Layer 14 of a small transformer language model trained on English Wikipedia (21 layers, counted from 0, width 96).
A neuron's activation on a vector x is squared ReLU(weights . x), where the dot is the dot product.
The model reads these tokens: "k" "y" ". " "On " "27 " "April " "202" "3" ", " "\"" "Loc" "k " "U" "p" "\" " "music " "vide" "o " "which " "released " "and " "direc" "ted " "by " "Jo" "e " "P" "enn" "y" ". " "Be" "fore "

The vector x that enters this layer's MLP at each token. A number n stands for n times 0.038.
0 "k": -33 19 -32 20 -7 -8 1 -54 -41 0 10 -42 40 -36 -11 19 9 -27 -50 7 -32 7 -14 -10 -29 -27 17 19 -17 -2 -12 -8 14 54 -34 -12 13 -26 53 -7 21 -21 8 -27 28 22 -22 -12 17 -20 -6 -22 -21 22 19 -14 14 34 -11 10 -42 16 0 -36 -8 -32 -5 44 -2 16 -15 -34 8 22 47 -5 22 -52 55 -62 11 -28 -15 43 10 16 11 -16 -24 -11 9 -46 -4 -51 12 8
1 "y": -13 19 -15 48 -5 -29 -5 -42 -33 4 22 -38 38 -29 5 -4 25 -25 -26 1 -26 -5 -14 -37 -36 -55 40 8 -19 -22 -14 8 8 35 -26 -11 5 -43 49 -5 23 -23 25 -12 28 43 -31 -12 21 -50 -25 -33 -11 27 25 9 34 36 0 -5 -30 31 21 -22 -5 -51 12 25 -12 17 0 -29 -3 5 19 -29 8 -51 21 -56 12 -28 -24 48 1 17 14 -10 -26 -38 20 -15 17 -32 -13 7
2 ". ": 11 5 -11 41 -3 -12 -5 -13 4 23 0 -21 23 -29 4 -33 26 -25 -12 17 -2 -23 -18 33 -45 -38 15 -2 20 -32 10 -1 37 67 -34 -13 6 -11 -6 -4 1 -21 -11 15 0 3 -27 0 11 -47 10 -30 15 31 35 5 63 16 8 10 -49 -2 1 -48 -18 -23 -28 50 -19 -11 -22 -61 -42 35 7 12 42 -45 47 -47 -8 -38 -16 56 20 13 24 22 7 -11 0 -24 -1 -16 -3 -21
3 "On ": 14 46 -5 38 7 10 9 -29 0 -2 -35 -27 -25 -9 -28 23 16 19 -21 10 -1 -7 -16 34 -7 -67 -7 -10 -13 -36 19 13 32 59 -8 9 11 13 1 -2 -3 -10 0 18 -14 13 -15 -1 31 -53 37 11 7 14 40 -1 54 3 37 1 -69 31 10 -2 15 -46 10 34 -5 45 14 -53 0 -6 10 -4 0 -37 47 -43 24 -17 -15 43 33 8 -46 29 18 -14 20 4 1 6 51 -15
4 "27 ": 0 45 6 43 10 10 5 -27 -6 -6 -4 14 11 -19 11 17 -5 -3 -16 49 6 -7 -6 10 9 -46 -18 -7 27 -9 12 41 32 51 -3 -27 2 -6 0 1 -22 -31 24 -10 12 4 -1 -26 27 -49 23 -28 -12 53 45 15 49 32 -6 24 -70 23 -2 36 10 -52 -15 40 29 19 37 -12 -7 4 -30 -14 13 -56 14 -10 15 13 -45 22 28 18 -3 24 33 7 75 -13 6 -18 -5 -24
5 "April ": -13 16 -33 63 -2 38 -4 3 1 -2 19 -31 -25 -1 5 27 11 -14 -9 29 -35 -3 -3 43 -12 -50 7 -3 -32 -16 10 -2 -1 60 -33 5 22 13 -5 -2 -5 -24 21 2 -3 10 6 21 20 -42 -12 -13 -31 43 20 -28 56 2 -21 16 -65 11 13 -20 -13 -4 -43 44 -11 19 -1 -27 -24 54 -14 -14 38 -41 29 3 -23 -2 -37 20 19 56 17 41 30 19 55 -8 0 0 9 -30
6 "202": -11 3 -10 31 -11 14 -28 11 2 -7 14 -29 -14 13 -4 -3 33 -18 -29 -1 -19 -32 20 16 -9 -52 24 2 -10 1 13 37 11 65 -35 -4 33 -17 -7 2 22 -30 17 -8 17 -15 -6 11 -17 -20 -8 17 -53 29 11 17 -3 50 -6 49 -77 56 14 -10 -33 -24 -44 20 2 46 25 -29 -38 30 1 1 44 -56 51 -32 -11 -11 -2 15 -13 10 4 4 13 -34 35 37 18 -14 23 -3
7 "3": -12 32 -21 44 6 14 -20 -45 16 -19 9 -16 35 -54 20 -31 16 -33 -5 7 -23 -27 11 -6 -3 -66 -4 10 -10 -11 29 -4 39 37 -39 -43 20 -20 30 -20 11 11 20 -8 22 21 -11 13 3 -1 -11 -5 -13 32 28 20 29 -7 -28 13 -43 30 6 1 -12 -49 -28 53 -22 22 19 -72 -26 47 8 -40 41 -53 16 -20 13 -7 -34 14 -22 10 6 -24 16 -12 26 -18 12 13 32 -7
8 ", ": -5 29 -31 44 -5 25 -43 -27 15 -5 -1 -14 10 -19 7 -31 20 -31 -4 28 -25 -33 12 57 -25 -53 20 24 -3 -19 2 -13 38 48 -20 -25 12 2 19 -4 5 3 10 11 2 25 -12 22 -8 -72 17 -18 9 36 33 -23 72 9 -8 15 -20 17 4 -36 -10 -6 -15 44 -8 17 -7 -56 -30 69 -16 5 35 -48 56 -4 2 -16 -23 17 11 19 -2 17 7 -7 -13 -24 -1 -19 -4 -28
9 "\"": -6 28 -15 57 -9 16 3 -30 -12 29 -27 6 -1 -14 -2 8 -8 -2 4 -5 -22 -60 14 -10 -27 -30 5 -27 13 1 6 6 36 69 -35 -30 -3 -48 -20 -21 -5 -24 10 32 -16 20 13 13 -3 -78 8 -28 3 41 60 -28 39 21 8 19 -26 24 29 -23 -18 -25 33 30 -11 -1 16 -43 -2 4 -31 -9 40 -39 33 -22 -14 -28 -15 43 18 -19 12 -3 32 -24 -23 22 -17 -5 25 -30
10 "Loc": 17 12 -7 25 -32 -16 -40 -34 -37 -13 -4 12 -22 -52 6 9 -11 -5 8 -11 -31 -24 -22 -14 -25 6 0 11 34 -21 2 19 7 64 -35 -24 22 -4 11 -59 20 -46 47 39 -22 34 2 -9 -5 7 26 -11 -48 7 22 4 27 3 -19 13 -34 5 3 -49 -10 -54 -32 61 12 25 24 -14 -35 -23 5 -15 -27 -12 49 -4 -27 4 11 -14 31 5 1 27 -18 -26 10 -27 13 -15 -18 -67
11 "k ": 4 47 3 19 -1 -35 9 -32 26 12 -43 -1 -30 -30 0 2 17 24 -23 11 -23 30 20 27 -44 53 -7 -15 -4 9 11 10 28 59 -27 17 43 32 -32 -34 26 -45 9 24 -12 25 23 3 -13 -69 13 -21 7 5 23 1 65 20 6 4 -67 15 -10 -10 -12 -40 -25 28 -41 5 -27 -6 -21 31 15 9 35 -3 -12 6 33 -5 -2 32 6 48 33 -32 -11 -26 19 -7 19 7 3 1
12 "U": 34 10 0 22 -15 9 -2 -17 -21 11 7 -35 33 -26 7 -5 32 22 0 -59 -35 2 31 -11 6 -41 8 -20 -3 -5 6 17 21 93 -8 -1 38 29 8 -15 34 -3 54 -12 -11 14 -4 -57 -8 -7 -18 2 -26 0 19 0 79 31 -13 0 -41 39 9 -5 19 -51 -30 22 -25 4 27 -9 -6 -11 40 -25 31 -60 31 1 30 30 -12 -14 -9 5 8 -1 11 -26 23 5 -18 14 34 2
13 "p": -16 45 -30 17 11 -17 4 -39 11 -1 3 -18 -15 -9 -15 -62 9 1 -13 -34 20 -7 32 -28 -22 -30 42 21 -4 36 -20 -38 17 44 -13 16 -6 -19 29 -34 29 29 10 -28 -38 -8 -12 -15 -23 -11 -10 -1 -29 34 -5 -31 8 19 -8 22 -55 14 23 -25 -49 -52 -14 55 -36 -19 3 -7 16 28 16 -3 47 -44 -10 -28 1 -5 37 -1 23 49 -19 12 -32 -25 53 2 14 -21 33 -17
14 "\" ": -57 35 8 45 -13 -41 -9 -15 13 29 2 0 15 -26 19 23 17 -71 -13 20 1 -8 19 38 -21 -6 33 3 5 -14 8 5 32 61 -45 -20 -4 -18 26 -6 -9 -26 5 38 13 -14 7 17 6 -25 21 -53 -2 42 33 10 78 5 -36 21 -58 6 -6 -52 4 -25 -12 43 -10 9 -3 -47 -19 11 -39 -22 44 -23 21 10 -4 9 -19 1 -7 23 5 -10 16 -11 5 -10 10 -24 -22 -11
15 "music ": -43 -4 -8 -22 -21 -28 -16 -10 -17 -16 -7 -6 -15 -6 29 4 29 -7 -7 21 -27 5 20 24 -20 25 20 36 26 -25 -13 19 54 68 -45 -8 25 3 -1 -37 -1 -9 14 38 -13 17 11 21 16 -20 -1 -17 -16 43 34 11 18 14 -5 38 -93 1 11 -74 10 -49 -15 7 -8 7 4 -46 4 15 -28 -11 7 -27 -14 -21 -17 -12 3 25 12 75 21 -13 17 -24 -36 -7 -8 22 -6 -21
16 "vide": -39 10 -8 15 -16 11 27 23 7 -2 28 -14 2 -29 9 2 20 13 8 32 -43 -32 15 -22 -70 -13 13 15 53 13 -34 10 28 62 -29 -6 44 -12 -7 -5 29 7 57 -2 33 4 19 -19 -13 27 -2 20 1 48 16 5 59 2 -12 32 -18 -19 6 -61 3 -51 -23 25 15 5 2 -20 10 -10 -11 -8 34 -25 16 -75 8 28 -10 0 -34 32 38 -2 25 -32 23 0 -12 5 4 4
17 "o ": -59 24 -27 20 0 -6 -9 37 29 23 -11 12 -24 -63 12 -11 16 -27 -13 39 -20 -8 14 -15 -19 45 23 -3 -17 -5 -7 11 0 46 -51 -12 -3 -3 -5 -13 31 -32 35 33 -21 51 1 3 -2 -32 10 -6 17 14 14 44 33 -8 -8 18 -71 35 20 -14 -8 2 16 58 -11 48 -23 -23 -20 25 -12 -28 17 -36 -9 -33 16 -21 -11 64 15 40 21 -23 24 -12 8 -20 6 30 0 -6
18 "which ": -22 12 -1 22 -20 -20 -16 11 25 12 -20 -14 -4 -42 27 18 25 -27 -26 43 -33 33 20 39 -57 -11 17 20 9 -11 -29 16 37 37 -22 -21 6 -19 2 -34 -18 -15 32 56 -23 20 28 27 18 -44 16 -21 0 51 19 2 74 6 6 -8 -36 36 17 -30 -7 -6 -7 45 -13 27 4 -48 -28 28 -20 -18 38 -12 33 -9 36 0 -20 11 3 20 23 -19 30 -49 -24 6 8 10 -25 -31
19 "released ": -9 -4 -31 34 -28 1 -11 -10 11 -2 1 20 -1 -8 25 7 46 -16 -19 51 -20 8 20 25 -56 -7 30 -1 13 4 -13 52 26 81 -12 -14 17 11 -26 2 38 32 -4 -4 -6 11 -12 9 5 -39 25 8 -3 40 10 -16 59 8 -30 14 -53 -14 3 -34 1 -25 20 51 23 3 -4 -49 4 21 -15 4 18 -42 62 -43 -20 -10 0 38 -6 34 4 -19 45 -8 22 -2 -8 -16 43 -21
20 "and ": 6 20 -28 38 6 -4 3 10 -1 -3 -19 -19 -20 -48 46 -2 -16 -3 -14 59 9 22 -10 -5 -19 -54 37 23 11 13 19 41 40 41 -19 -7 -1 -5 20 -25 29 -19 -16 42 -25 16 0 26 -19 -83 -17 10 -3 45 28 -3 37 12 -6 -2 -37 32 30 -4 4 -18 -12 59 -5 27 -6 -42 -2 18 -10 -30 34 4 35 -15 10 -6 -7 54 -21 34 4 -19 20 -11 -52 -15 -5 31 20 -29
21 "direc": -22 -6 -13 5 -24 4 -2 63 -3 -9 -16 -16 -10 -42 -2 -15 5 18 -25 8 5 5 -22 20 -49 -50 46 25 10 8 -35 22 33 29 -22 -12 23 5 -6 -32 7 5 29 22 5 23 -16 6 14 23 -10 -22 -35 37 11 18 63 7 18 30 -28 7 19 -59 -28 -84 -5 40 42 -1 4 -28 24 -37 6 8 23 -11 22 -28 17 12 -32 27 -2 61 2 4 33 -7 26 -32 -2 -28 17 -27
22 "ted ": -21 29 -20 1 -8 21 -24 13 21 -15 -24 0 11 0 44 -5 45 -28 -39 32 -16 -1 4 26 -41 -7 27 -12 -4 2 5 71 26 62 -5 -30 5 16 -15 -11 72 -14 0 19 -47 31 -1 13 -22 -50 10 -26 35 9 19 2 21 50 -10 -2 -54 -21 3 -32 -17 -53 2 49 16 15 0 -47 4 15 -12 -2 27 -25 26 -21 -5 -19 -14 37 -7 35 -9 -29 3 8 6 -19 -40 6 26 -17
23 "by ": 5 34 -21 -1 -33 26 -16 8 1 -23 -36 -23 14 -33 31 2 19 -18 -24 13 -44 -12 6 22 -15 -34 26 -2 11 -6 21 55 -11 44 24 4 18 -5 -28 -36 7 -27 3 51 -12 24 -15 1 -2 -94 8 -41 7 16 22 -23 68 -17 -4 17 -5 -13 0 -49 -1 -41 -10 15 15 9 21 -33 -14 -21 -24 -32 2 -51 43 -51 -7 -23 -26 45 17 4 -2 -2 18 17 -7 -11 -6 21 19 27
24 "Jo": -11 40 -3 22 -18 22 -10 7 -23 2 -13 -27 16 -6 -2 21 -32 32 -6 11 -21 -4 -17 -4 -51 -15 -38 -46 9 -15 -28 3 22 44 2 37 -8 -9 -17 -24 55 -23 -10 -1 32 59 -36 -2 -20 -37 7 -3 -28 17 57 -11 -2 4 -3 12 -33 20 25 -35 -48 -30 -20 4 -6 -8 40 -47 55 -26 -22 -33 -4 -24 46 -21 -20 -39 -8 15 -17 44 24 32 8 -36 -21 -34 27 10 21 -18
25 "e ": -16 45 -4 32 -11 19 -30 9 44 -18 -5 20 -49 -24 -7 15 -29 -12 -4 -3 -11 -10 -8 17 9 30 -13 -35 18 19 -48 -15 11 43 -35 23 1 9 14 -18 18 -39 -17 2 -15 -2 -14 2 11 -88 -15 -65 -33 -15 52 19 15 0 -10 -1 -59 -15 -16 -50 1 -61 -15 17 -2 8 7 -15 -12 2 3 -15 73 -11 18 -15 -25 27 -5 36 25 19 9 14 -4 -30 2 -23 44 -6 6 2
26 "P": -42 47 -25 -16 -15 27 0 -13 -9 7 -4 -30 -8 -42 -21 15 7 26 -13 -16 -30 -10 18 5 27 -34 12 -45 3 1 -31 -15 17 67 -7 18 20 -32 39 -29 43 -20 18 1 -11 -6 -3 -19 -39 -20 27 -28 -25 27 35 18 15 60 -12 -2 -65 -21 -21 -45 22 -65 -6 26 -2 2 22 -23 20 1 -20 21 37 -42 52 -2 -12 -4 -13 -17 14 14 26 16 -13 -54 6 -28 16 -10 -2 -11
27 "enn": -54 33 -35 7 1 -5 5 -35 -19 -28 16 -26 -5 -13 -20 24 12 5 3 11 10 5 -30 -22 2 -15 -3 -14 1 -15 -5 11 3 45 3 -5 12 -39 37 -32 13 23 15 8 -19 24 19 25 -18 -7 24 -43 -32 12 9 -6 39 17 -8 31 -35 -47 -17 -59 -3 -80 -52 47 -8 37 -31 10 53 -30 -23 12 15 -34 18 -19 -21 -8 -32 -26 38 -16 -2 11 -36 -32 -22 -23 44 6 4 -35
28 "y": -33 9 -31 19 20 -19 -15 -34 -23 -29 33 -59 35 -7 -9 29 15 3 -23 16 -5 6 -7 -17 -4 -41 26 -26 -3 -13 -45 3 -11 60 12 16 38 24 20 -35 37 -30 30 -13 12 51 12 4 -22 -42 -29 -22 3 27 49 -3 65 51 13 -21 5 -37 -53 -38 -12 -66 -3 -5 -9 11 3 9 21 -10 13 0 16 -28 -15 -14 24 -9 -16 -13 6 -19 9 1 -16 -31 25 -31 28 33 4 14
29 ". ": 20 -12 -17 45 -7 4 -22 -14 18 15 12 -24 19 -28 -15 -28 15 -14 -31 44 -7 -5 2 37 -54 -36 16 24 20 -40 -9 -5 27 57 -19 -16 6 -31 -7 -9 -9 -17 7 -10 -7 -3 -24 8 -3 -42 10 -47 16 34 32 18 82 22 2 8 -22 -1 -3 -51 -9 -11 -2 45 5 -7 -3 -67 -22 26 7 3 46 -49 50 -28 -4 -28 -15 35 27 -8 31 10 -10 -9 -16 -45 11 11 -18 -16
30 "Be": -10 28 15 4 3 29 -35 2 -12 -11 -15 -53 14 -58 9 12 -9 19 6 12 -24 -47 -29 16 -44 -9 -36 -7 2 -47 -2 31 19 32 7 20 47 6 11 -34 26 -34 14 3 34 42 -9 -31 5 -38 -15 -3 -34 35 51 -13 -6 37 -10 -14 -43 29 7 -53 6 -39 -26 46 13 -10 11 -18 64 -2 -11 -34 8 -42 38 -11 17 -19 -9 -10 -6 32 -28 24 -30 -28 1 -15 6 -1 26 4
31 "fore ": 4 34 -6 44 -15 -3 0 -21 -6 9 -35 -39 -51 -32 -1 12 -3 -12 14 10 -9 30 15 41 -18 -72 14 2 -17 -26 -11 27 -4 56 -36 -2 4 38 51 -7 22 40 21 -2 -25 17 9 20 13 -94 22 -15 -20 11 -6 -23 58 -31 15 -7 -14 28 21 2 22 -7 -7 24 -10 -14 24 -31 -8 44 16 10 32 -5 52 -21 -2 -7 -13 42 24 -8 -37 20 19 19 23 -17 16 -5 14 0

Each question shows the input weights of one neuron of the MLP. A number n stands for n times 0.003.

n361: 34 30 12 39 -21 27 -22 31 -11 16 -22 41 18 -24 -15 12 -7 36 2 20 -13 -10 -10 18 36 2 -1 10 -17 35 -16 -17 63 -25 -12 -11 -5 26 5 32 -18 -38 -57 29 -21 -2 -26 39 69 4 -9 14 11 12 -30 31 -27 -28 39 -18 45 -28 16 -5 16 -37 33 6 -22 -9 9 -21 -10 10 2 70 16 -2 -18 12 48 23 19 10 -16 24 -22 -1 13 19 30 -24 -45 -6 7 -27
On which token does it fire most, and how strongly? 21 "direc", at about 0.72

n112: -52 -35 31 -18 -32 -4 -9 -3 -2 28 31 9 15 22 -3 -21 16 46 -3 7 -20 -15 -23 -5 20 -1 -60 9 -26 -6 -19 -29 24 -22 14 2 16 18 -22 -5 41 31 -40 -3 -4 11 16 -9 29 -12 -14 -5 3 -19 68 -1 13 15 29 17 35 0 -5 10 -41 3 6 26 49 26 11 -24 -1 7 1 -5 -48 5 -7 7 3 19 -18 7 -24 -11 3 9 14 -21 -16 -43 -21 0 -15 17
Which token does this neuron like most? 24 "Jo"

n21: -12 -20 -9 -33 1 -16 -9 -2 -17 8 47 28 -21 -4 -2 -39 -6 -23 -22 27 36 7 -40 14 17 6 -69 -12 17 4 -1 23 -14 -41 3 27 -9 -19 1 -29 -59 40 -23 -1 -16 -10 -23 32 8 -3 -26 5 35 36 -3 -2 -14 -3 13 40 -31 -19 -2 -14 -23 4 0 10 5 19 6 14 17 -3 9 35 -5 -23 -27 -14 -1 -17 -5 24 -6 10 11 16 13 -37 -10 -44 -37 -17 -37 9
Which token does this neuron like most? 15 "music "

n285: -15 10 4 -21 -42 -17 -31 -1 23 -22 -6 -7 16 2 27 -28 -20 -30 4 28 -1 -17 6 2 39 2 -43 52 -22 -16 -6 -4 -1 8 -16 -5 -25 16 -22 -1 5 -2 20 -13 13 18 28 -31 17 12 -6 -2 -14 -8 -16 12 -17 -32 -15 -11 -7 13 29 -27 6 -5 22 18 2 5 -8 -34 24 -28 7 16 -22 15 4 -18 -4 -10 -11 10 -11 -9 0 -8 28 -31 3 39 -21 -13 -2 1
Which token does this neuron like most? 15 "music "

n15: -45 -31 -3 1 1 -23 1 -36 19 58 -15 24 -14 -17 42 -37 -1 -12 -25 25 29 -1 -5 28 2 2 -42 -9 -4 -29 -24 11 16 -4 6 -18 8 24 1 9 -15 7 -18 -55 -22 11 -14 -33 34 13 -11 -10 26 -18 -45 39 -24 24 -6 -4 16 -3 15 -29 -38 27 -13 -1 32 -54 22 25 -2 8 25 5 -7 -8 28 8 -39 1 -53 16 27 -11 33 -31 -2 -2 -3 29 11 -3 -2 4
Its two highest activations, in order, are on tokens 29 ". ", 2 ". "

n0: -21 22 -2 1 -11 16 -41 -6 26 16 -2 -7 -8 27 9 14 32 47 3 -37 20 -14 13 50 14 12 -7 -32 -11 -11 2 -42 -4 -6 2 -3 -5 6 18 13 -11 -9 16 14 24 11 18 -10 -15 -8 13 25 15 -37 7 14 28 20 -1 -32 49 18 -14 -7 23 25 9 19 17 1 -21 -16 -4 37 10 -29 -1 -12 40 33 -2 -15 -4 -15 2 -3 -14 21 -15 -19 13 22 -15 -19 4 11
On which token does it fire most, and how strongly? 8 ", ", at about 1.1

n205: 2 -31 18 10 -10 -54 -11 -4 12 -5 -38 -15 34 -3 2 -8 -24 -21 20 14 -1 9 8 -18 -25 10 -29 17 -15 -36 -1 12 -11 -31 -10 10 -18 8 1 -12 26 23 -4 -24 1 -1 0 4 -29 -20 43 -5 -10 33 17 1 33 27 16 20 13 22 -10 54 -45 17 -13 -16 -13 40 -4 -14 -29 10 -29 -2 -33 52 -3 -18 -3 8 9 -15 -20 -18 4 14 -7 18 23 8 -22 25 0 -14
Its two highest activations, in order, are on tokens 18 "which ", 31 "fore "

n113: -22 -5 -2 -6 28 -2 2 -13 6 -7 1 -11 -3 -25 25 3 39 41 11 28 28 7 3 11 34 -7 -18 -39 10 -12 -24 -3 -12 17 46 5 -44 1 8 -13 23 -23 -13 24 13 -28 1 2 9 -14 34 -28 -8 -5 1 8 3 -4 -13 -6 -6 -2 11 -20 37 5 6 -9 -1 -11 6 4 -11 13 -6 14 8 23 -3 16 -16 -4 1 -11 16 14 27 -4 -9 -7 19 2 -10 17 3 -4
On which token does it fire most, and how strongly? 26 "P", at about 1.5

n193: -4 17 28 -74 5 -3 -47 -3 -4 38 -10 -2 7 7 24 -25 50 -39 28 5 14 -17 1 -30 -38 -15 13 -31 20 8 -45 -15 -38 -17 -3 -7 -1 -19 8 4 0 32 -23 27 28 -13 12 7 -12 -27 -25 -17 21 -24 -22 27 -41 -25 30 -36 -18 6 -21 -30 37 5 -35 -42 -23 -16 -9 13 -37 -8 -40 35 -12 -1 13 -11 -9 0 -15 21 -29 -15 11 27 16 12 21 -41 14 -25 -19 10
Which token does this neuron like most? 2 ". "

n140: -30 25 -3 -38 -25 3 16 -10 -35 -6 10 8 -3 3 -28 -17 5 -31 -4 -2 16 -14 27 -44 30 49 37 -33 24 3 73 30 -27 -22 7 -37 -42 -22 -6 -12 -33 -12 -51 -20 -18 -4 23 24 36 44 -21 -10 -18 16 -3 -9 1 32 27 -15 39 -24 14 6 7 -2 -18 6 1 5 15 -37 -12 7 -3 20 -9 -8 3 -26 -10 -12 9 -18 -18 21 -31 30 -16 -2 -20 -4 -9 28 -20 -9
On which token does it fire most, and how strongly? 27 "enn", at about 0.15

n297: -36 -4 7 42 -4 -4 -48 21 19 -2 -24 3 -10 17 26 21 -18 -23 12 -4 20 13 30 -8 23 -31 15 -13 -12 -1 -41 -46 5 -54 -6 31 -6 12 -38 -26 -21 0 6 -5 -8 1 15 13 -25 6 -12 0 8 11 1 32 -61 12 47 15 -23 28 3 21 11 -22 -5 -22 -11 -21 13 20 17 10 -8 -3 -20 13 19 -5 -22 8 -38 -1 -12 18 27 20 20 -17 -19 27 -31 34 2 -24
On which token does it fire most, and how strongly? 24 "Jo", at about 0.22

n254: 16 11 12 10 50 -50 -67 -21 34 -1 24 18 -10 2 36 -12 12 26 -27 7 -6 -23 -46 -11 35 -6 -2 -34 -22 5 -9 16 5 -53 -16 -22 -29 31 0 16 -30 16 8 -28 10 -10 4 -11 -10 0 -13 19 46 -8 5 29 -16 -11 -22 34 -6 13 11 -14 40 6 -2 -5 -46 -15 22 21 -26 -25 7 -15 19 8 17 10 28 22 15 30 17 -27 -1 -24 -24 -21 23 -31 -11 -23 8 16
Its two highest activations, in order, are on tokens 7 "3", 25 "e "

n129: 3 -39 -26 12 -11 1 56 -3 -5 -26 -54 48 -21 15 -7 -17 27 4 -1 -1 -26 32 5 -40 5 -1 15 -30 -21 27 -32 -17 2 25 24 -7 8 9 -34 -14 5 43 -20 5 7 7 -20 -20 3 46 14 22 8 -9 -3 -22 39 35 -12 -7 4 24 6 -1 -1 17 3 -1 36 9 1 15 10 22 34 0 -31 -9 -15 2 -14 64 -6 -16 10 -43 10 23 -38 16 -14 19 -7 27 -26 2
On which token does it fire most, and how strongly? 12 "U", at about 0.34

n277: 6 -44 23 -1 5 -25 -49 -24 -38 -42 24 -17 8 38 -19 4 2 9 6 -3 27 -2 6 -39 47 -8 19 -33 -18 42 -18 1 38 -19 42 -34 18 22 -26 -5 -6 30 -8 4 2 -12 60 29 9 -25 -21 9 -4 -36 1 4 -1 4 22 34 -4 2 9 -7 -43 -8 -11 -45 -31 -5 27 15 5 29 -10 14 -9 -2 -10 9 7 14 -14 -1 -14 23 24 21 32 -10 13 -20 -25 -20 -31 -70
Which token does this neuron like most? 28 "y"

n109: 12 -15 -9 24 -21 2 25 40 -40 -18 11 -36 9 20 -3 -40 -13 3 27 15 19 16 -35 14 21 15 37 -11 1 -37 -44 -25 13 -26 -32 14 -4 4 -5 14 8 16 -38 25 -12 -26 6 -25 -23 31 30 2 -8 -18 22 -14 29 36 -12 2 57 -9 49 -7 -46 11 17 23 -7 -11 12 3 1 -13 12 51 5 -13 -6 -20 44 20 -26 -19 -14 -15 -2 8 -3 37 -11 -6 -38 4 8 -22
Which token does this neuron like most? 21 "direc"

n103: 21 2 7 18 38 15 -7 -43 -11 59 5 24 -7 -13 27 11 35 2 32 14 -42 13 -42 6 -16 -3 20 24 24 4 -43 -28 4 -12 -28 9 51 6 -20 14 -37 41 -15 2 6 28 -8 1 -8 -4 13 -28 2 -26 -20 -40 -7 -7 40 16 16 -20 12 -20 -16 44 -12 17 -3 26 5 -7 -25 -17 -5 3 10 -8 -28 19 -22 2 0 6 -26 -18 30 -30 15 11 -31 51 -21 -64 67 38
Its two highest activations, in order, are on tokens 9 "\"", 19 "released "

n378: 20 -3 -16 23 -5 -6 -18 41 -19 7 -2 21 17 -8 28 -45 -26 14 8 -4 16 58 20 28 18 0 13 -4 -46 16 8 -33 -30 -46 31 -11 10 -15 7 -12 18 -27 -1 -4 -12 -56 -17 23 -1 37 26 27 23 -13 14 -15 -15 -22 16 -35 -31 41 12 -16 31 32 14 15 18 20 -60 2 12 18 41 -13 -7 20 19 -43 -21 39 -8 13 -1 14 37 18 27 -8 -3 -19 3 51 8 9
Its two highest activations, in order, are on tokens 20 "and ", 17 "o "

n31: 8 -15 5 28 33 -28 -40 -22 -20 26 -19 46 -22 16 21 18 -33 -10 25 -13 -7 -6 6 27 20 11 -5 1 31 -3 -1 24 -14 -31 7 41 29 27 -5 9 42 1 15 18 5 28 -52 -13 -12 63 3 11 9 -38 17 9 39 -4 -22 30 0 26 14 -27 14 19 36 5 14 23 1 15 32 9 31 4 10 1 -32 12 26 11 13 -10 -8 9 -41 -13 44 -32 11 20 5 31 -13 -20
Which token does this neuron like most? 12 "U"

n117: 16 4 1 11 4 3 24 0 -66 11 -22 -6 61 -4 8 19 18 6 -11 -12 7 8 -9 19 32 -19 10 3 2 -5 -9 -1 28 5 10 -6 -37 -17 -35 -2 -37 33 -6 -1 -11 -33 17 22 34 24 -16 -35 36 1 10 13 -7 41 12 -4 -31 2 -27 34 -12 62 14 -11 19 -8 -2 13 -53 4 -5 -23 -25 -3 28 -13 -6 26 -36 -22 -60 -9 -6 -29 19 7 -25 20 -35 -28 44 -14
Which token does this neuron like most? 4 "27 "

n73: -10 32 -36 -53 41 37 -16 1 -3 -22 -41 24 -24 39 -11 -7 8 8 15 -16 -14 39 9 -24 -12 -10 29 15 -29 -20 42 0 16 -4 -27 7 -3 4 -41 1 -20 -1 -32 -27 35 4 -29 8 -3 8 5 39 -38 43 -13 -6 -10 -4 -33 9 23 -17 7 12 4 12 59 47 23 23 -6 40 -9 4 -19 3 7 7 -50 19 11 -15 -61 28 -8 -14 4 25 3 9 23 31 -34 -29 -14 7
Which token does this neuron like most? 5 "April "

n45: -27 18 -23 19 -2 26 29 24 -6 -6 -52 45 -46 -12 -22 14 14 22 6 12 23 64 -21 -22 13 23 -29 -4 8 29 -13 7 -37 -35 -1 -18 -5 -9 9 1 35 -6 -12 36 -5 -6 -5 -20 -4 32 -26 -1 11 -4 2 17 13 32 -18 -11 -23 11 -21 -3 -18 -32 13 -20 77 4 3 0 -11 1 -47 25 9 33 21 4 13 -33 -24 0 0 -40 15 16 -8 -28 -27 -37 -52 -7 -5 -11
Its two highest activations, in order, are on tokens 26 "P", 21 "direc"

n131: 39 -51 -21 -7 14 -35 -19 -4 12 31 60 25 -9 -7 39 10 38 2 -51 9 71 25 -13 -44 31 -5 -6 -7 -24 35 9 11 -40 -33 9 -24 -13 18 -15 -16 -44 -43 -9 -11 35 -7 -15 6 -26 6 -14 3 25 -28 -21 8 3 19 -37 16 1 -11 -17 -5 19 -17 43 17 1 25 -4 12 26 10 13 6 -3 -41 -15 -22 20 23 8 12 37 -3 15 18 20 18 -14 37 -13 -32 -19 9
Which token does this neuron like most? 1 "y"

n162: -35 16 -7 36 -5 -12 7 42 45 25 28 -31 -25 -35 24 17 8 -13 29 20 7 2 5 13 8 1 3 -2 12 15 34 27 13 2 8 -9 7 2 -22 27 -27 11 -37 -3 -5 1 22 18 23 -4 1 -32 -13 34 22 -30 -39 -13 9 -16 0 15 12 -3 -2 1 -21 -33 -9 -11 9 -2 -33 16 12 4 8 21 -15 -26 21 26 2 -10 -51 -44 -3 10 -1 -26 -34 23 16 4 -31 -6
On which token does it fire most, and how strongly? 18 "which ", at about 1.2

n253: -6 -12 14 12 17 -24 -8 -22 0 5 -8 8 -19 -21 -2 -34 -29 -12 19 20 -33 32 5 -42 7 -15 -57 39 0 10 1 20 0 15 13 -18 20 1 -27 3 4 2 -18 18 45 10 15 26 -35 11 -33 30 -19 -27 -42 -12 -12 -17 -4 -21 -77 -18 -6 -15 -14 26 -5 6 10 -7 -10 4 -6 -10 -1 -1 -49 13 -1 -6 41 16 48 -14 -25 -15 -1 22 -10 1 -12 -38 -32 22 -10 -34
Which token does this neuron like most? 10 "Loc"

n379: 25 6 -9 -18 -41 -5 -42 7 -13 18 -16 33 20 38 15 -21 12 -11 16 -8 -32 -17 -34 -16 -6 3 10 8 -40 9 27 -17 6 4 -5 -18 -21 16 17 6 10 18 10 -17 28 1 29 -25 -30 56 43 -53 12 -14 -46 -3 -11 -7 -8 3 13 27 24 -5 2 29 -32 -5 -14 -1 8 -15 -36 40 -28 10 13 26 -33 -33 47 -1 -5 -35 -49 5 26 3 -10 6 -13 18 -29 12 24 35
Which token does this neuron like most? 7 "3"